Layer 4 of a small transformer language model trained on English Wikipedia (8 layers, counted from 0, width 96).
A neuron's activation on a vector x is GELU(weights . x + bias), where the dot is the dot product.

Input weights of the MLP neurons that the questions are about. A number n stands for (n - 128) times 0.0027.
n17 (bias -0.360): 92, 161, 126, 102, 92, 111, 132, 127, 128, 106, 98, 114, 203, 122, 87, 128, 110, 164, 158, 102, 117, 145, 154, 126, 116, 188, 22, 108, 102, 63, 136, 192, 128, 100, 113, 107, 129, 143, 127, 108, 88, 159, 96, 134, 147, 159, 183, 141, 170, 184, 125, 202, 82, 154, 119, 110, 114, 140, 99, 86, 147, 128, 139, 142, 97, 159, 116, 117, 154, 150, 91, 138, 132, 136, 110, 143, 154, 116, 158, 97, 169, 122, 111, 86, 110, 132, 128, 147, 151, 170, 122, 83, 128, 172, 169, 152
n24 (bias -0.048): 177, 138, 94, 113, 116, 138, 121, 158, 120, 111, 77, 102, 97, 107, 150, 123, 106, 143, 132, 121, 178, 104, 119, 153, 121, 95, 155, 146, 93, 101, 143, 92, 146, 148, 152, 161, 151, 122, 153, 119, 156, 161, 131, 182, 119, 82, 135, 118, 140, 166, 78, 135, 99, 107, 108, 144, 133, 88, 97, 165, 120, 98, 127, 105, 127, 121, 94, 108, 186, 97, 134, 137, 87, 122, 126, 157, 102, 132, 151, 138, 195, 72, 128, 149, 139, 112, 112, 163, 127, 128, 139, 116, 122, 181, 155, 161
n25 (bias -0.148): 137, 140, 128, 146, 140, 114, 135, 131, 133, 89, 145, 81, 157, 113, 121, 156, 125, 140, 164, 149, 95, 139, 124, 85, 158, 139, 109, 167, 153, 66, 209, 144, 112, 104, 121, 95, 97, 135, 129, 154, 107, 172, 139, 152, 122, 136, 135, 70, 81, 121, 120, 114, 155, 161, 123, 131, 155, 117, 129, 137, 107, 144, 141, 202, 132, 154, 96, 135, 195, 123, 89, 141, 151, 169, 104, 100, 130, 128, 200, 113, 118, 170, 91, 150, 89, 108, 95, 102, 139, 72, 188, 88, 65, 152, 104, 121
n32 (bias -0.188): 140, 136, 202, 140, 153, 155, 138, 137, 139, 56, 109, 132, 120, 95, 82, 147, 129, 154, 91, 152, 161, 118, 112, 82, 121, 172, 52, 164, 118, 142, 128, 185, 140, 137, 95, 172, 115, 128, 151, 110, 152, 167, 181, 91, 130, 128, 126, 126, 119, 110, 116, 123, 99, 189, 142, 168, 90, 103, 72, 165, 122, 106, 110, 123, 147, 116, 186, 118, 137, 108, 130, 137, 164, 146, 157, 104, 109, 117, 160, 90, 142, 115, 116, 93, 142, 117, 143, 167, 120, 189, 97, 70, 107, 143, 153, 165
n40 (bias -0.217): 97, 126, 165, 133, 165, 138, 99, 152, 138, 80, 127, 143, 169, 148, 69, 103, 112, 118, 173, 182, 90, 75, 110, 116, 133, 171, 147, 136, 185, 70, 120, 133, 120, 118, 132, 126, 124, 168, 170, 146, 161, 111, 142, 155, 141, 106, 100, 113, 101, 172, 168, 135, 123, 127, 118, 124, 104, 130, 122, 95, 128, 133, 119, 138, 132, 107, 119, 155, 111, 121, 137, 105, 105, 155, 94, 110, 101, 132, 141, 112, 97, 111, 154, 114, 131, 139, 145, 86, 162, 160, 153, 104, 80, 120, 168, 120
n65 (bias -0.222): 144, 134, 150, 91, 133, 140, 83, 140, 136, 114, 106, 126, 131, 134, 145, 130, 127, 100, 119, 131, 145, 80, 127, 118, 151, 133, 116, 171, 148, 135, 124, 160, 80, 107, 138, 141, 127, 133, 119, 112, 124, 128, 125, 67, 130, 77, 132, 120, 114, 107, 138, 106, 123, 152, 151, 158, 110, 123, 115, 160, 144, 116, 118, 171, 77, 110, 150, 76, 165, 156, 113, 123, 128, 132, 134, 128, 185, 108, 104, 104, 165, 130, 131, 133, 101, 101, 112, 162, 106, 175, 140, 151, 107, 115, 126, 106
n75 (bias -0.322): 139, 136, 137, 55, 163, 155, 123, 96, 92, 50, 135, 157, 104, 123, 139, 89, 115, 154, 93, 120, 104, 101, 108, 140, 134, 159, 92, 156, 115, 125, 183, 148, 93, 166, 133, 102, 150, 161, 120, 96, 150, 70, 141, 118, 100, 122, 95, 120, 116, 180, 146, 161, 105, 91, 156, 160, 138, 126, 155, 128, 100, 148, 151, 192, 89, 84, 141, 136, 181, 174, 171, 191, 175, 111, 109, 172, 164, 134, 159, 167, 109, 58, 67, 91, 119, 114, 87, 149, 124, 165, 97, 99, 66, 169, 151, 155
n85 (bias -0.249): 78, 121, 179, 96, 104, 137, 106, 149, 92, 109, 143, 113, 157, 81, 150, 102, 145, 165, 112, 128, 126, 103, 110, 100, 111, 127, 8, 155, 102, 147, 141, 154, 99, 138, 131, 155, 85, 82, 147, 148, 189, 151, 137, 101, 172, 108, 156, 100, 113, 131, 106, 156, 84, 99, 143, 68, 104, 165, 155, 70, 102, 146, 107, 175, 141, 92, 200, 130, 93, 162, 98, 94, 167, 128, 161, 132, 140, 153, 84, 167, 151, 121, 111, 66, 94, 156, 115, 152, 176, 180, 140, 136, 157, 109, 152, 124
n96 (bias -0.213): 92, 163, 132, 97, 134, 213, 86, 155, 73, 109, 84, 151, 136, 157, 139, 116, 105, 107, 167, 155, 186, 91, 125, 143, 102, 151, 103, 223, 159, 130, 116, 165, 148, 122, 106, 127, 143, 134, 144, 131, 112, 143, 194, 109, 105, 90, 91, 128, 129, 158, 118, 141, 110, 109, 102, 125, 124, 98, 43, 132, 99, 94, 155, 145, 88, 126, 134, 135, 122, 147, 140, 141, 111, 131, 124, 102, 80, 151, 147, 120, 126, 53, 125, 112, 81, 124, 140, 193, 148, 103, 162, 137, 82, 110, 177, 93
n135 (bias -0.217): 125, 123, 100, 134, 136, 135, 125, 154, 151, 96, 111, 115, 165, 106, 114, 101, 81, 140, 142, 129, 97, 118, 101, 168, 132, 135, 113, 136, 140, 112, 164, 132, 82, 148, 113, 171, 128, 84, 118, 107, 171, 173, 90, 134, 155, 81, 167, 114, 138, 165, 136, 121, 94, 96, 118, 123, 171, 156, 134, 189, 29, 145, 152, 168, 84, 109, 137, 107, 162, 166, 218, 144, 121, 71, 129, 118, 123, 174, 111, 165, 107, 111, 125, 140, 54, 88, 81, 121, 149, 183, 166, 102, 107, 141, 151, 168
n145 (bias -0.177): 103, 168, 156, 112, 165, 110, 133, 108, 154, 110, 49, 125, 99, 101, 98, 147, 87, 161, 183, 115, 102, 132, 157, 134, 148, 137, 121, 119, 129, 134, 141, 101, 53, 168, 113, 129, 135, 117, 144, 136, 134, 143, 138, 76, 165, 143, 137, 84, 60, 109, 69, 137, 132, 108, 202, 202, 158, 98, 149, 97, 85, 111, 135, 161, 108, 151, 141, 170, 146, 159, 140, 187, 103, 154, 91, 165, 96, 124, 139, 140, 105, 160, 105, 126, 124, 121, 123, 119, 167, 122, 121, 95, 143, 92, 132, 144
n166 (bias -0.315): 130, 136, 159, 141, 167, 99, 90, 152, 82, 106, 117, 101, 100, 110, 151, 137, 63, 160, 148, 98, 197, 84, 141, 179, 100, 173, 126, 100, 80, 152, 154, 114, 163, 120, 153, 163, 71, 131, 114, 100, 128, 144, 81, 175, 123, 158, 168, 128, 84, 183, 138, 78, 116, 117, 133, 147, 132, 121, 161, 111, 48, 121, 122, 126, 55, 107, 239, 101, 141, 163, 114, 202, 143, 171, 95, 100, 118, 129, 148, 166, 166, 104, 159, 91, 110, 56, 107, 188, 131, 161, 161, 73, 150, 135, 98, 150
n204 (bias -0.202): 103, 132, 110, 88, 143, 137, 118, 166, 120, 130, 165, 105, 122, 98, 137, 116, 159, 100, 112, 177, 136, 68, 114, 121, 121, 134, 90, 120, 139, 72, 141, 170, 117, 131, 159, 133, 115, 129, 159, 102, 123, 147, 152, 125, 159, 103, 129, 121, 161, 119, 161, 139, 128, 114, 127, 140, 119, 98, 104, 145, 128, 156, 130, 134, 143, 132, 124, 181, 113, 111, 119, 124, 68, 118, 94, 134, 155, 105, 134, 97, 187, 127, 122, 141, 107, 127, 126, 140, 108, 137, 138, 157, 88, 129, 129, 103
n206 (bias -0.161): 97, 160, 104, 168, 143, 124, 145, 116, 148, 96, 148, 74, 136, 115, 128, 154, 113, 152, 177, 107, 145, 155, 120, 72, 121, 184, 112, 169, 102, 120, 152, 115, 112, 150, 124, 135, 146, 107, 141, 75, 107, 171, 115, 103, 140, 105, 125, 156, 128, 154, 22, 153, 150, 159, 169, 184, 140, 69, 77, 80, 124, 60, 145, 87, 91, 127, 120, 138, 114, 166, 165, 121, 141, 136, 94, 177, 139, 112, 110, 133, 144, 123, 138, 78, 159, 108, 129, 140, 129, 174, 146, 127, 90, 149, 120, 154
n255 (bias -0.309): 127, 155, 164, 164, 84, 136, 87, 147, 156, 138, 94, 110, 158, 112, 131, 152, 104, 139, 200, 156, 148, 95, 105, 70, 144, 139, 156, 161, 144, 100, 101, 132, 87, 126, 161, 148, 72, 116, 110, 109, 168, 146, 103, 96, 137, 88, 126, 148, 154, 109, 124, 103, 126, 94, 143, 132, 123, 131, 146, 109, 121, 103, 125, 121, 118, 81, 149, 126, 94, 141, 152, 135, 149, 163, 159, 165, 187, 162, 103, 136, 211, 147, 159, 136, 120, 110, 126, 97, 125, 78, 116, 87, 126, 76, 124, 118

Each question shows a token from some text and the vector x that enters the MLP there. A number n stands for (n - 128) times 0.065.

" a": 115, 133, 72, 140, 147, 110, 163, 121, 117, 155, 140, 127, 143, 110, 115, 134, 136, 119, 138, 156, 140, 141, 137, 104, 91, 130, 120, 122, 173, 110, 100, 133, 107, 91, 65, 117, 171, 109, 112, 119, 139, 118, 127, 149, 139, 158, 133, 119, 133, 138, 141, 139, 128, 151, 137, 118, 106, 129, 145, 111, 125, 137, 145, 129, 141, 134, 117, 158, 129, 157, 98, 113, 142, 124, 134, 111, 147, 146, 134, 83, 94, 143, 97, 121, 110, 132, 193, 105, 112, 155, 116, 130, 88, 136, 143, 127
The neuron with the highest activation: n17

" only": 144, 124, 139, 153, 114, 104, 154, 126, 134, 118, 146, 131, 162, 122, 162, 128, 122, 145, 102, 135, 96, 147, 129, 116, 143, 108, 133, 110, 179, 143, 140, 144, 138, 120, 76, 123, 147, 119, 107, 88, 133, 152, 110, 133, 133, 194, 110, 142, 99, 159, 107, 96, 147, 107, 74, 111, 119, 109, 122, 100, 131, 109, 122, 118, 139, 152, 146, 124, 159, 113, 92, 141, 139, 108, 147, 138, 109, 134, 116, 133, 80, 136, 92, 145, 150, 115, 189, 154, 139, 113, 128, 115, 122, 138, 154, 161
Which two neurons fire most, strongest first? n25, n32

" c": 129, 128, 86, 182, 141, 107, 106, 93, 151, 110, 137, 171, 128, 95, 126, 108, 147, 50, 116, 56, 129, 153, 134, 121, 98, 146, 143, 114, 102, 158, 152, 104, 130, 103, 137, 193, 130, 121, 142, 118, 123, 123, 115, 148, 123, 166, 110, 160, 121, 163, 122, 129, 129, 141, 134, 108, 132, 136, 157, 168, 96, 160, 116, 140, 123, 153, 143, 115, 133, 131, 150, 96, 145, 134, 130, 115, 103, 153, 121, 127, 73, 104, 131, 97, 108, 105, 153, 161, 107, 112, 139, 178, 138, 71, 100, 139
The neuron with the highest activation: n166

" April": 108, 111, 135, 116, 108, 71, 129, 92, 158, 99, 151, 123, 95, 150, 121, 126, 140, 105, 93, 126, 128, 150, 152, 133, 141, 130, 109, 124, 163, 116, 91, 130, 147, 148, 141, 156, 135, 108, 124, 107, 125, 132, 108, 98, 152, 164, 106, 147, 183, 96, 130, 157, 109, 116, 116, 121, 157, 126, 144, 182, 125, 195, 137, 141, 117, 144, 44, 142, 119, 107, 85, 100, 101, 109, 172, 146, 133, 145, 120, 139, 90, 126, 116, 127, 105, 182, 149, 91, 106, 159, 118, 170, 111, 136, 130, 138
The neuron with the highest activation: n204

"7": 153, 94, 75, 123, 127, 94, 138, 59, 135, 159, 151, 207, 97, 139, 179, 165, 163, 104, 115, 106, 131, 123, 107, 98, 130, 110, 118, 138, 115, 102, 110, 141, 133, 146, 75, 139, 126, 130, 115, 115, 115, 107, 132, 131, 114, 109, 119, 131, 119, 113, 178, 118, 155, 143, 129, 120, 139, 147, 146, 187, 159, 150, 108, 135, 130, 142, 163, 121, 123, 105, 85, 129, 123, 118, 143, 132, 151, 136, 126, 87, 153, 169, 106, 155, 112, 175, 123, 87, 106, 151, 107, 135, 168, 173, 139, 108
Which two neurons fire most, strongest first? n65, n204

"q": 126, 106, 88, 108, 166, 165, 150, 70, 146, 166, 132, 165, 137, 114, 133, 107, 142, 142, 117, 26, 90, 160, 115, 110, 109, 135, 159, 107, 126, 182, 122, 108, 144, 102, 95, 152, 137, 114, 100, 116, 105, 90, 135, 157, 103, 126, 118, 152, 122, 146, 129, 97, 125, 110, 151, 143, 131, 101, 144, 162, 107, 136, 126, 146, 108, 165, 129, 127, 100, 134, 114, 138, 168, 125, 137, 177, 84, 132, 96, 204, 127, 101, 120, 118, 123, 153, 140, 134, 100, 164, 147, 156, 112, 158, 97, 151
Which two neurons fire most, strongest first? n75, n206

"al": 116, 134, 155, 121, 87, 114, 141, 92, 95, 179, 115, 173, 142, 176, 136, 134, 159, 21, 116, 114, 103, 151, 161, 136, 113, 109, 158, 123, 133, 171, 119, 119, 130, 124, 133, 125, 130, 105, 76, 133, 125, 109, 136, 100, 104, 105, 110, 148, 120, 101, 129, 145, 130, 143, 94, 117, 137, 135, 87, 206, 151, 125, 134, 140, 109, 156, 139, 160, 102, 167, 162, 149, 158, 130, 147, 125, 142, 111, 61, 113, 131, 126, 111, 137, 138, 136, 137, 108, 90, 165, 114, 137, 139, 137, 90, 140
Which neuron fires most, and how strongly? n65, at about 1.1

" ": 135, 114, 127, 128, 105, 85, 116, 129, 127, 144, 126, 148, 120, 136, 143, 92, 146, 100, 131, 149, 100, 147, 135, 120, 144, 131, 118, 134, 148, 122, 123, 147, 125, 78, 108, 120, 147, 124, 130, 130, 138, 112, 114, 119, 130, 162, 117, 130, 134, 132, 129, 143, 128, 126, 135, 124, 113, 130, 154, 133, 125, 107, 123, 120, 157, 135, 107, 134, 128, 140, 141, 116, 121, 93, 118, 77, 130, 146, 138, 108, 95, 121, 132, 110, 161, 132, 157, 115, 125, 136, 141, 232, 95, 142, 91, 140
The neuron with the highest activation: n40

"ations": 151, 123, 125, 124, 96, 112, 132, 143, 126, 176, 114, 121, 127, 128, 155, 84, 119, 102, 93, 140, 108, 146, 163, 151, 170, 141, 160, 95, 148, 116, 93, 86, 133, 110, 74, 116, 141, 111, 103, 137, 153, 139, 138, 113, 138, 150, 140, 122, 132, 134, 146, 120, 126, 90, 127, 159, 140, 139, 162, 147, 145, 101, 129, 147, 104, 129, 119, 115, 125, 126, 169, 103, 130, 112, 131, 162, 133, 124, 157, 152, 130, 164, 87, 87, 138, 89, 170, 97, 108, 77, 150, 146, 90, 127, 116, 119
Which two neurons fire most, strongest first? n135, n145

"d": 115, 138, 119, 180, 132, 59, 125, 110, 163, 63, 163, 149, 119, 104, 174, 105, 137, 69, 140, 136, 97, 170, 119, 147, 126, 128, 128, 128, 145, 78, 127, 129, 88, 158, 118, 120, 140, 119, 120, 115, 134, 92, 105, 113, 71, 136, 105, 165, 182, 138, 127, 114, 131, 111, 112, 143, 134, 142, 125, 164, 160, 129, 130, 132, 108, 145, 127, 151, 98, 141, 133, 159, 134, 121, 175, 142, 125, 124, 85, 121, 76, 98, 138, 128, 144, 167, 142, 148, 122, 118, 135, 155, 134, 135, 175, 101
Which two neurons fire most, strongest first? n75, n206

" some": 125, 98, 139, 161, 116, 147, 151, 108, 146, 114, 108, 134, 143, 146, 108, 139, 162, 112, 127, 154, 157, 143, 140, 134, 125, 131, 134, 98, 178, 125, 111, 134, 113, 118, 76, 150, 139, 149, 114, 106, 149, 121, 112, 110, 115, 160, 124, 124, 132, 137, 119, 84, 110, 121, 102, 112, 118, 136, 141, 142, 118, 148, 118, 129, 131, 156, 153, 119, 123, 155, 114, 161, 113, 97, 122, 135, 89, 105, 122, 136, 122, 132, 101, 109, 124, 166, 203, 149, 111, 161, 108, 121, 99, 138, 114, 148
The neuron with the highest activation: n32

"0": 136, 128, 169, 100, 107, 99, 112, 95, 94, 83, 167, 193, 80, 171, 171, 126, 162, 74, 106, 136, 154, 156, 164, 127, 133, 107, 176, 156, 122, 173, 144, 90, 118, 155, 96, 107, 139, 107, 105, 144, 108, 104, 109, 105, 130, 155, 116, 159, 143, 102, 149, 120, 96, 142, 150, 153, 134, 131, 120, 135, 153, 162, 124, 145, 151, 130, 116, 143, 91, 111, 109, 157, 141, 109, 141, 163, 135, 117, 150, 98, 111, 102, 81, 139, 106, 160, 124, 127, 80, 138, 141, 147, 74, 122, 134, 128
Which neuron fires most, and how strongly? n75, at about 2.3

" that": 169, 66, 113, 137, 114, 112, 165, 170, 105, 100, 147, 141, 152, 150, 149, 124, 135, 100, 77, 143, 144, 145, 123, 137, 103, 88, 131, 97, 154, 116, 147, 171, 131, 133, 112, 127, 141, 129, 153, 126, 138, 151, 122, 156, 124, 131, 131, 112, 109, 109, 101, 144, 115, 134, 118, 131, 167, 105, 160, 151, 158, 126, 113, 125, 123, 153, 108, 129, 155, 99, 110, 115, 130, 113, 139, 148, 99, 105, 141, 108, 146, 98, 104, 114, 144, 127, 189, 112, 120, 115, 145, 121, 83, 141, 108, 122
The three highest activations, in order: n24, n25, n204

"5": 150, 110, 133, 143, 104, 120, 138, 86, 182, 126, 107, 179, 127, 138, 115, 121, 163, 140, 116, 122, 116, 146, 121, 126, 145, 131, 148, 142, 147, 149, 139, 101, 128, 105, 41, 134, 130, 109, 91, 119, 126, 119, 140, 100, 133, 171, 87, 157, 142, 96, 143, 111, 125, 133, 127, 145, 126, 131, 120, 160, 127, 140, 94, 135, 137, 140, 104, 130, 102, 118, 125, 125, 143, 129, 157, 139, 112, 139, 122, 157, 104, 149, 156, 144, 115, 102, 154, 151, 78, 159, 133, 128, 155, 128, 137, 153
Which neuron fires most, and how strongly? n32, at about 0.88

" it": 165, 87, 106, 152, 140, 146, 134, 141, 125, 115, 136, 89, 102, 171, 126, 117, 124, 77, 106, 138, 161, 151, 103, 120, 136, 127, 115, 90, 144, 145, 152, 125, 148, 126, 101, 163, 110, 109, 150, 90, 148, 134, 109, 115, 147, 141, 115, 156, 141, 108, 130, 124, 109, 139, 113, 127, 148, 88, 169, 172, 124, 123, 122, 148, 136, 166, 95, 119, 158, 119, 72, 138, 128, 98, 141, 135, 57, 108, 170, 123, 137, 122, 87, 121, 130, 104, 166, 113, 95, 126, 149, 144, 115, 156, 153, 112
The three highest activations, in order: n24, n25, n32

" many": 148, 94, 146, 157, 136, 124, 141, 117, 151, 121, 127, 119, 108, 158, 104, 139, 176, 101, 133, 117, 119, 145, 152, 140, 140, 123, 131, 116, 163, 105, 124, 128, 118, 137, 74, 151, 103, 132, 115, 112, 120, 145, 112, 127, 123, 129, 119, 138, 108, 117, 148, 110, 115, 110, 109, 150, 118, 124, 108, 126, 129, 152, 114, 131, 136, 192, 145, 129, 133, 144, 111, 161, 120, 96, 122, 145, 91, 118, 134, 154, 121, 145, 118, 112, 125, 156, 206, 158, 128, 103, 96, 105, 107, 132, 131, 118
The three highest activations, in order: n145, n32, n25

"u": 114, 116, 93, 112, 109, 94, 164, 107, 151, 180, 138, 146, 113, 157, 143, 125, 139, 123, 163, 76, 119, 144, 143, 168, 91, 119, 141, 105, 111, 146, 157, 108, 122, 140, 124, 124, 148, 142, 81, 121, 115, 82, 98, 156, 97, 149, 117, 124, 132, 100, 196, 116, 118, 140, 150, 107, 115, 122, 177, 165, 141, 187, 132, 130, 74, 177, 148, 112, 131, 161, 96, 149, 170, 124, 105, 108, 141, 136, 89, 127, 103, 139, 103, 129, 118, 114, 107, 128, 136, 133, 129, 147, 154, 168, 86, 123
Which neuron fires most, and how strongly? n166, at about 1.5

"a": 110, 92, 128, 110, 87, 115, 172, 124, 121, 167, 128, 115, 113, 141, 156, 115, 135, 109, 128, 147, 109, 132, 109, 142, 127, 160, 144, 131, 132, 111, 87, 123, 120, 133, 120, 118, 140, 131, 84, 97, 129, 140, 111, 153, 119, 169, 107, 138, 118, 119, 127, 86, 117, 127, 156, 129, 124, 120, 187, 167, 147, 114, 116, 142, 124, 170, 118, 144, 112, 160, 78, 131, 139, 144, 147, 124, 103, 155, 108, 72, 88, 208, 138, 170, 145, 86, 160, 105, 128, 103, 136, 106, 170, 144, 84, 138
The neuron with the highest activation: n25

" as": 144, 95, 123, 133, 117, 136, 193, 116, 120, 89, 142, 156, 161, 125, 129, 117, 137, 132, 103, 130, 140, 136, 153, 146, 103, 128, 115, 105, 144, 148, 108, 169, 142, 116, 97, 168, 90, 130, 120, 132, 139, 132, 95, 108, 127, 160, 119, 119, 93, 134, 149, 128, 127, 111, 104, 103, 131, 128, 122, 107, 130, 77, 138, 120, 156, 152, 102, 150, 121, 130, 111, 159, 146, 91, 131, 131, 143, 87, 119, 156, 98, 147, 141, 118, 144, 158, 201, 98, 110, 128, 126, 154, 105, 139, 132, 117
Which two neurons fire most, strongest first? n32, n17

"\n": 133, 75, 146, 159, 151, 127, 119, 165, 149, 129, 136, 136, 130, 160, 98, 125, 103, 110, 135, 131, 120, 144, 113, 119, 124, 129, 133, 120, 129, 157, 109, 81, 140, 125, 91, 158, 118, 125, 127, 133, 188, 90, 118, 133, 134, 131, 134, 118, 120, 118, 129, 139, 123, 112, 120, 127, 106, 108, 141, 161, 129, 129, 121, 94, 117, 146, 127, 138, 143, 127, 144, 111, 133, 143, 137, 133, 117, 126, 124, 117, 140, 166, 120, 106, 118, 144, 144, 141, 122, 142, 119, 200, 68, 145, 100, 119
The neuron with the highest activation: n40

"na": 97, 130, 117, 103, 118, 29, 151, 135, 119, 110, 136, 148, 147, 77, 147, 141, 132, 125, 140, 79, 51, 141, 126, 127, 125, 140, 156, 86, 137, 131, 124, 96, 126, 136, 131, 107, 144, 121, 96, 140, 126, 162, 117, 165, 110, 146, 63, 149, 110, 131, 157, 147, 146, 151, 109, 128, 120, 169, 149, 138, 158, 151, 140, 144, 134, 152, 101, 119, 136, 155, 104, 149, 147, 117, 138, 135, 151, 114, 89, 133, 94, 173, 147, 139, 154, 140, 144, 87, 122, 167, 118, 134, 115, 156, 78, 93
The neuron with the highest activation: n25

"bil": 124, 135, 127, 127, 116, 57, 183, 96, 164, 147, 160, 163, 150, 118, 137, 114, 133, 105, 119, 110, 80, 175, 161, 137, 139, 116, 138, 78, 145, 125, 115, 108, 113, 96, 118, 167, 190, 129, 130, 96, 128, 122, 121, 171, 128, 111, 106, 135, 109, 139, 153, 117, 151, 100, 69, 95, 134, 184, 154, 149, 176, 137, 133, 151, 85, 114, 142, 88, 100, 127, 143, 94, 109, 149, 122, 161, 132, 111, 125, 137, 126, 127, 96, 130, 121, 136, 146, 113, 98, 182, 116, 154, 110, 127, 126, 107
The neuron with the highest activation: n135

"stitute": 142, 108, 102, 116, 126, 120, 147, 117, 125, 129, 139, 183, 128, 131, 115, 93, 97, 152, 104, 133, 115, 108, 108, 151, 167, 107, 150, 101, 151, 136, 159, 109, 109, 127, 120, 148, 130, 109, 134, 102, 150, 115, 142, 130, 128, 130, 117, 155, 101, 138, 119, 98, 136, 87, 144, 150, 152, 139, 158, 138, 141, 122, 128, 142, 147, 143, 79, 90, 124, 117, 146, 87, 130, 77, 178, 164, 100, 88, 96, 148, 100, 140, 102, 144, 175, 116, 176, 124, 138, 121, 143, 162, 103, 143, 109, 105
The three highest activations, in order: n135, n75, n24

",": 131, 94, 131, 122, 107, 157, 151, 133, 120, 120, 123, 160, 174, 134, 106, 106, 145, 135, 110, 133, 111, 171, 132, 139, 130, 122, 129, 91, 149, 119, 110, 147, 132, 102, 117, 127, 134, 130, 101, 152, 153, 133, 114, 148, 144, 136, 105, 141, 134, 121, 127, 129, 116, 126, 148, 163, 130, 111, 129, 154, 183, 131, 143, 119, 125, 134, 110, 135, 112, 50, 105, 134, 122, 89, 143, 122, 146, 133, 131, 136, 119, 121, 145, 82, 114, 162, 185, 99, 131, 112, 134, 124, 130, 170, 103, 127
The neuron with the highest activation: n17

" International": 113, 131, 121, 133, 130, 46, 110, 83, 119, 182, 161, 139, 113, 139, 107, 123, 138, 72, 104, 137, 109, 104, 93, 109, 163, 139, 149, 122, 172, 129, 110, 113, 135, 132, 124, 102, 147, 110, 113, 123, 144, 118, 112, 117, 108, 128, 123, 135, 139, 132, 139, 136, 144, 155, 134, 113, 150, 159, 162, 119, 167, 143, 135, 148, 142, 151, 103, 132, 112, 90, 113, 130, 114, 150, 90, 111, 135, 141, 161, 114, 128, 155, 103, 166, 152, 130, 165, 108, 108, 79, 106, 170, 81, 122, 135, 129
The three highest activations, in order: n25, n204, n40

" He": 132, 100, 95, 165, 168, 122, 152, 150, 131, 134, 113, 107, 118, 185, 133, 143, 142, 96, 100, 111, 123, 146, 94, 130, 105, 121, 141, 79, 110, 116, 148, 121, 118, 101, 114, 142, 136, 135, 91, 104, 133, 134, 148, 132, 101, 139, 123, 151, 143, 92, 155, 126, 139, 141, 118, 89, 129, 97, 151, 166, 168, 150, 123, 148, 164, 90, 81, 133, 135, 112, 93, 165, 165, 110, 109, 115, 124, 100, 105, 143, 125, 138, 100, 99, 106, 152, 162, 143, 147, 164, 130, 181, 152, 129, 139, 84
The neuron with the highest activation: n204

"}": 126, 131, 66, 119, 129, 83, 129, 98, 128, 180, 143, 142, 123, 124, 163, 122, 148, 108, 102, 133, 139, 106, 122, 61, 161, 88, 99, 156, 138, 139, 130, 117, 151, 104, 115, 128, 146, 103, 115, 128, 144, 116, 104, 160, 133, 163, 160, 144, 168, 135, 127, 134, 174, 111, 125, 61, 163, 105, 138, 127, 158, 146, 125, 137, 107, 129, 134, 128, 117, 102, 112, 90, 133, 127, 153, 124, 128, 154, 130, 147, 149, 143, 106, 107, 102, 196, 120, 107, 125, 148, 136, 182, 104, 148, 110, 54
The neuron with the highest activation: n85

" \\": 121, 92, 84, 130, 116, 151, 164, 122, 143, 133, 80, 196, 149, 159, 112, 133, 176, 86, 125, 109, 118, 100, 167, 120, 132, 119, 144, 127, 129, 133, 148, 120, 152, 126, 100, 153, 109, 107, 81, 119, 138, 89, 123, 129, 114, 127, 136, 125, 148, 120, 117, 106, 183, 145, 131, 104, 122, 136, 115, 197, 124, 108, 147, 116, 155, 128, 151, 122, 129, 149, 121, 126, 116, 121, 140, 154, 127, 102, 108, 114, 101, 138, 123, 120, 82, 140, 126, 112, 124, 133, 139, 198, 107, 134, 91, 154
The neuron with the highest activation: n65

" based": 171, 103, 106, 150, 147, 87, 144, 101, 157, 104, 128, 142, 130, 153, 162, 109, 133, 107, 54, 157, 105, 127, 185, 160, 121, 126, 101, 96, 153, 126, 129, 84, 123, 130, 104, 132, 121, 148, 135, 91, 136, 146, 114, 119, 138, 145, 133, 109, 134, 121, 162, 85, 123, 92, 102, 133, 118, 130, 166, 113, 127, 130, 133, 143, 97, 167, 72, 135, 130, 122, 145, 146, 146, 112, 106, 124, 103, 139, 131, 96, 97, 120, 159, 129, 155, 101, 170, 123, 154, 124, 162, 149, 102, 167, 111, 132
Which two neurons fire most, strongest first? n135, n25

"ig": 119, 144, 91, 112, 149, 78, 168, 107, 119, 136, 179, 104, 120, 147, 183, 123, 134, 103, 140, 98, 128, 154, 133, 164, 144, 157, 154, 106, 121, 104, 135, 119, 125, 98, 82, 167, 130, 121, 150, 120, 131, 138, 106, 171, 90, 122, 103, 198, 132, 140, 164, 82, 86, 94, 114, 132, 132, 140, 117, 140, 133, 180, 130, 142, 142, 98, 118, 117, 146, 108, 92, 133, 132, 135, 140, 123, 124, 125, 105, 137, 139, 140, 100, 112, 132, 110, 137, 161, 101, 86, 161, 152, 154, 153, 63, 111
Which neuron fires most, and how strongly? n166, at about 1.4

" |": 89, 110, 107, 160, 148, 114, 120, 140, 136, 132, 129, 172, 139, 154, 139, 111, 154, 82, 127, 143, 130, 140, 119, 140, 118, 121, 120, 112, 136, 130, 130, 141, 144, 91, 96, 124, 116, 124, 133, 98, 158, 113, 129, 104, 108, 171, 148, 140, 101, 124, 135, 99, 149, 114, 119, 122, 188, 104, 119, 191, 172, 117, 145, 98, 142, 135, 142, 126, 133, 98, 109, 134, 136, 99, 121, 137, 97, 136, 152, 88, 101, 116, 177, 171, 98, 146, 160, 124, 127, 145, 128, 138, 110, 136, 120, 118
The neuron with the highest activation: n96

" headquarters": 132, 113, 93, 137, 131, 56, 154, 117, 143, 122, 141, 101, 123, 149, 114, 98, 113, 133, 91, 134, 109, 87, 148, 128, 165, 165, 129, 128, 155, 117, 114, 128, 104, 112, 80, 129, 152, 121, 85, 141, 151, 151, 133, 123, 135, 139, 128, 140, 139, 104, 150, 132, 118, 120, 121, 158, 133, 153, 151, 142, 152, 147, 115, 156, 109, 147, 101, 113, 116, 100, 117, 122, 119, 101, 117, 147, 138, 141, 135, 133, 125, 139, 118, 122, 150, 152, 183, 69, 118, 121, 154, 166, 120, 129, 112, 133
The three highest activations, in order: n25, n40, n204

" announced": 147, 91, 106, 112, 127, 145, 131, 135, 143, 108, 163, 174, 122, 132, 130, 95, 132, 112, 104, 189, 133, 83, 173, 143, 135, 114, 146, 127, 189, 117, 96, 110, 125, 128, 101, 143, 133, 122, 119, 106, 144, 133, 151, 145, 108, 131, 104, 108, 165, 140, 144, 133, 138, 138, 80, 126, 142, 94, 137, 151, 151, 103, 130, 131, 113, 158, 118, 107, 114, 87, 96, 132, 132, 115, 124, 129, 97, 114, 143, 113, 110, 103, 107, 139, 131, 124, 171, 126, 104, 148, 148, 165, 116, 165, 184, 85
The three highest activations, in order: n96, n40, n204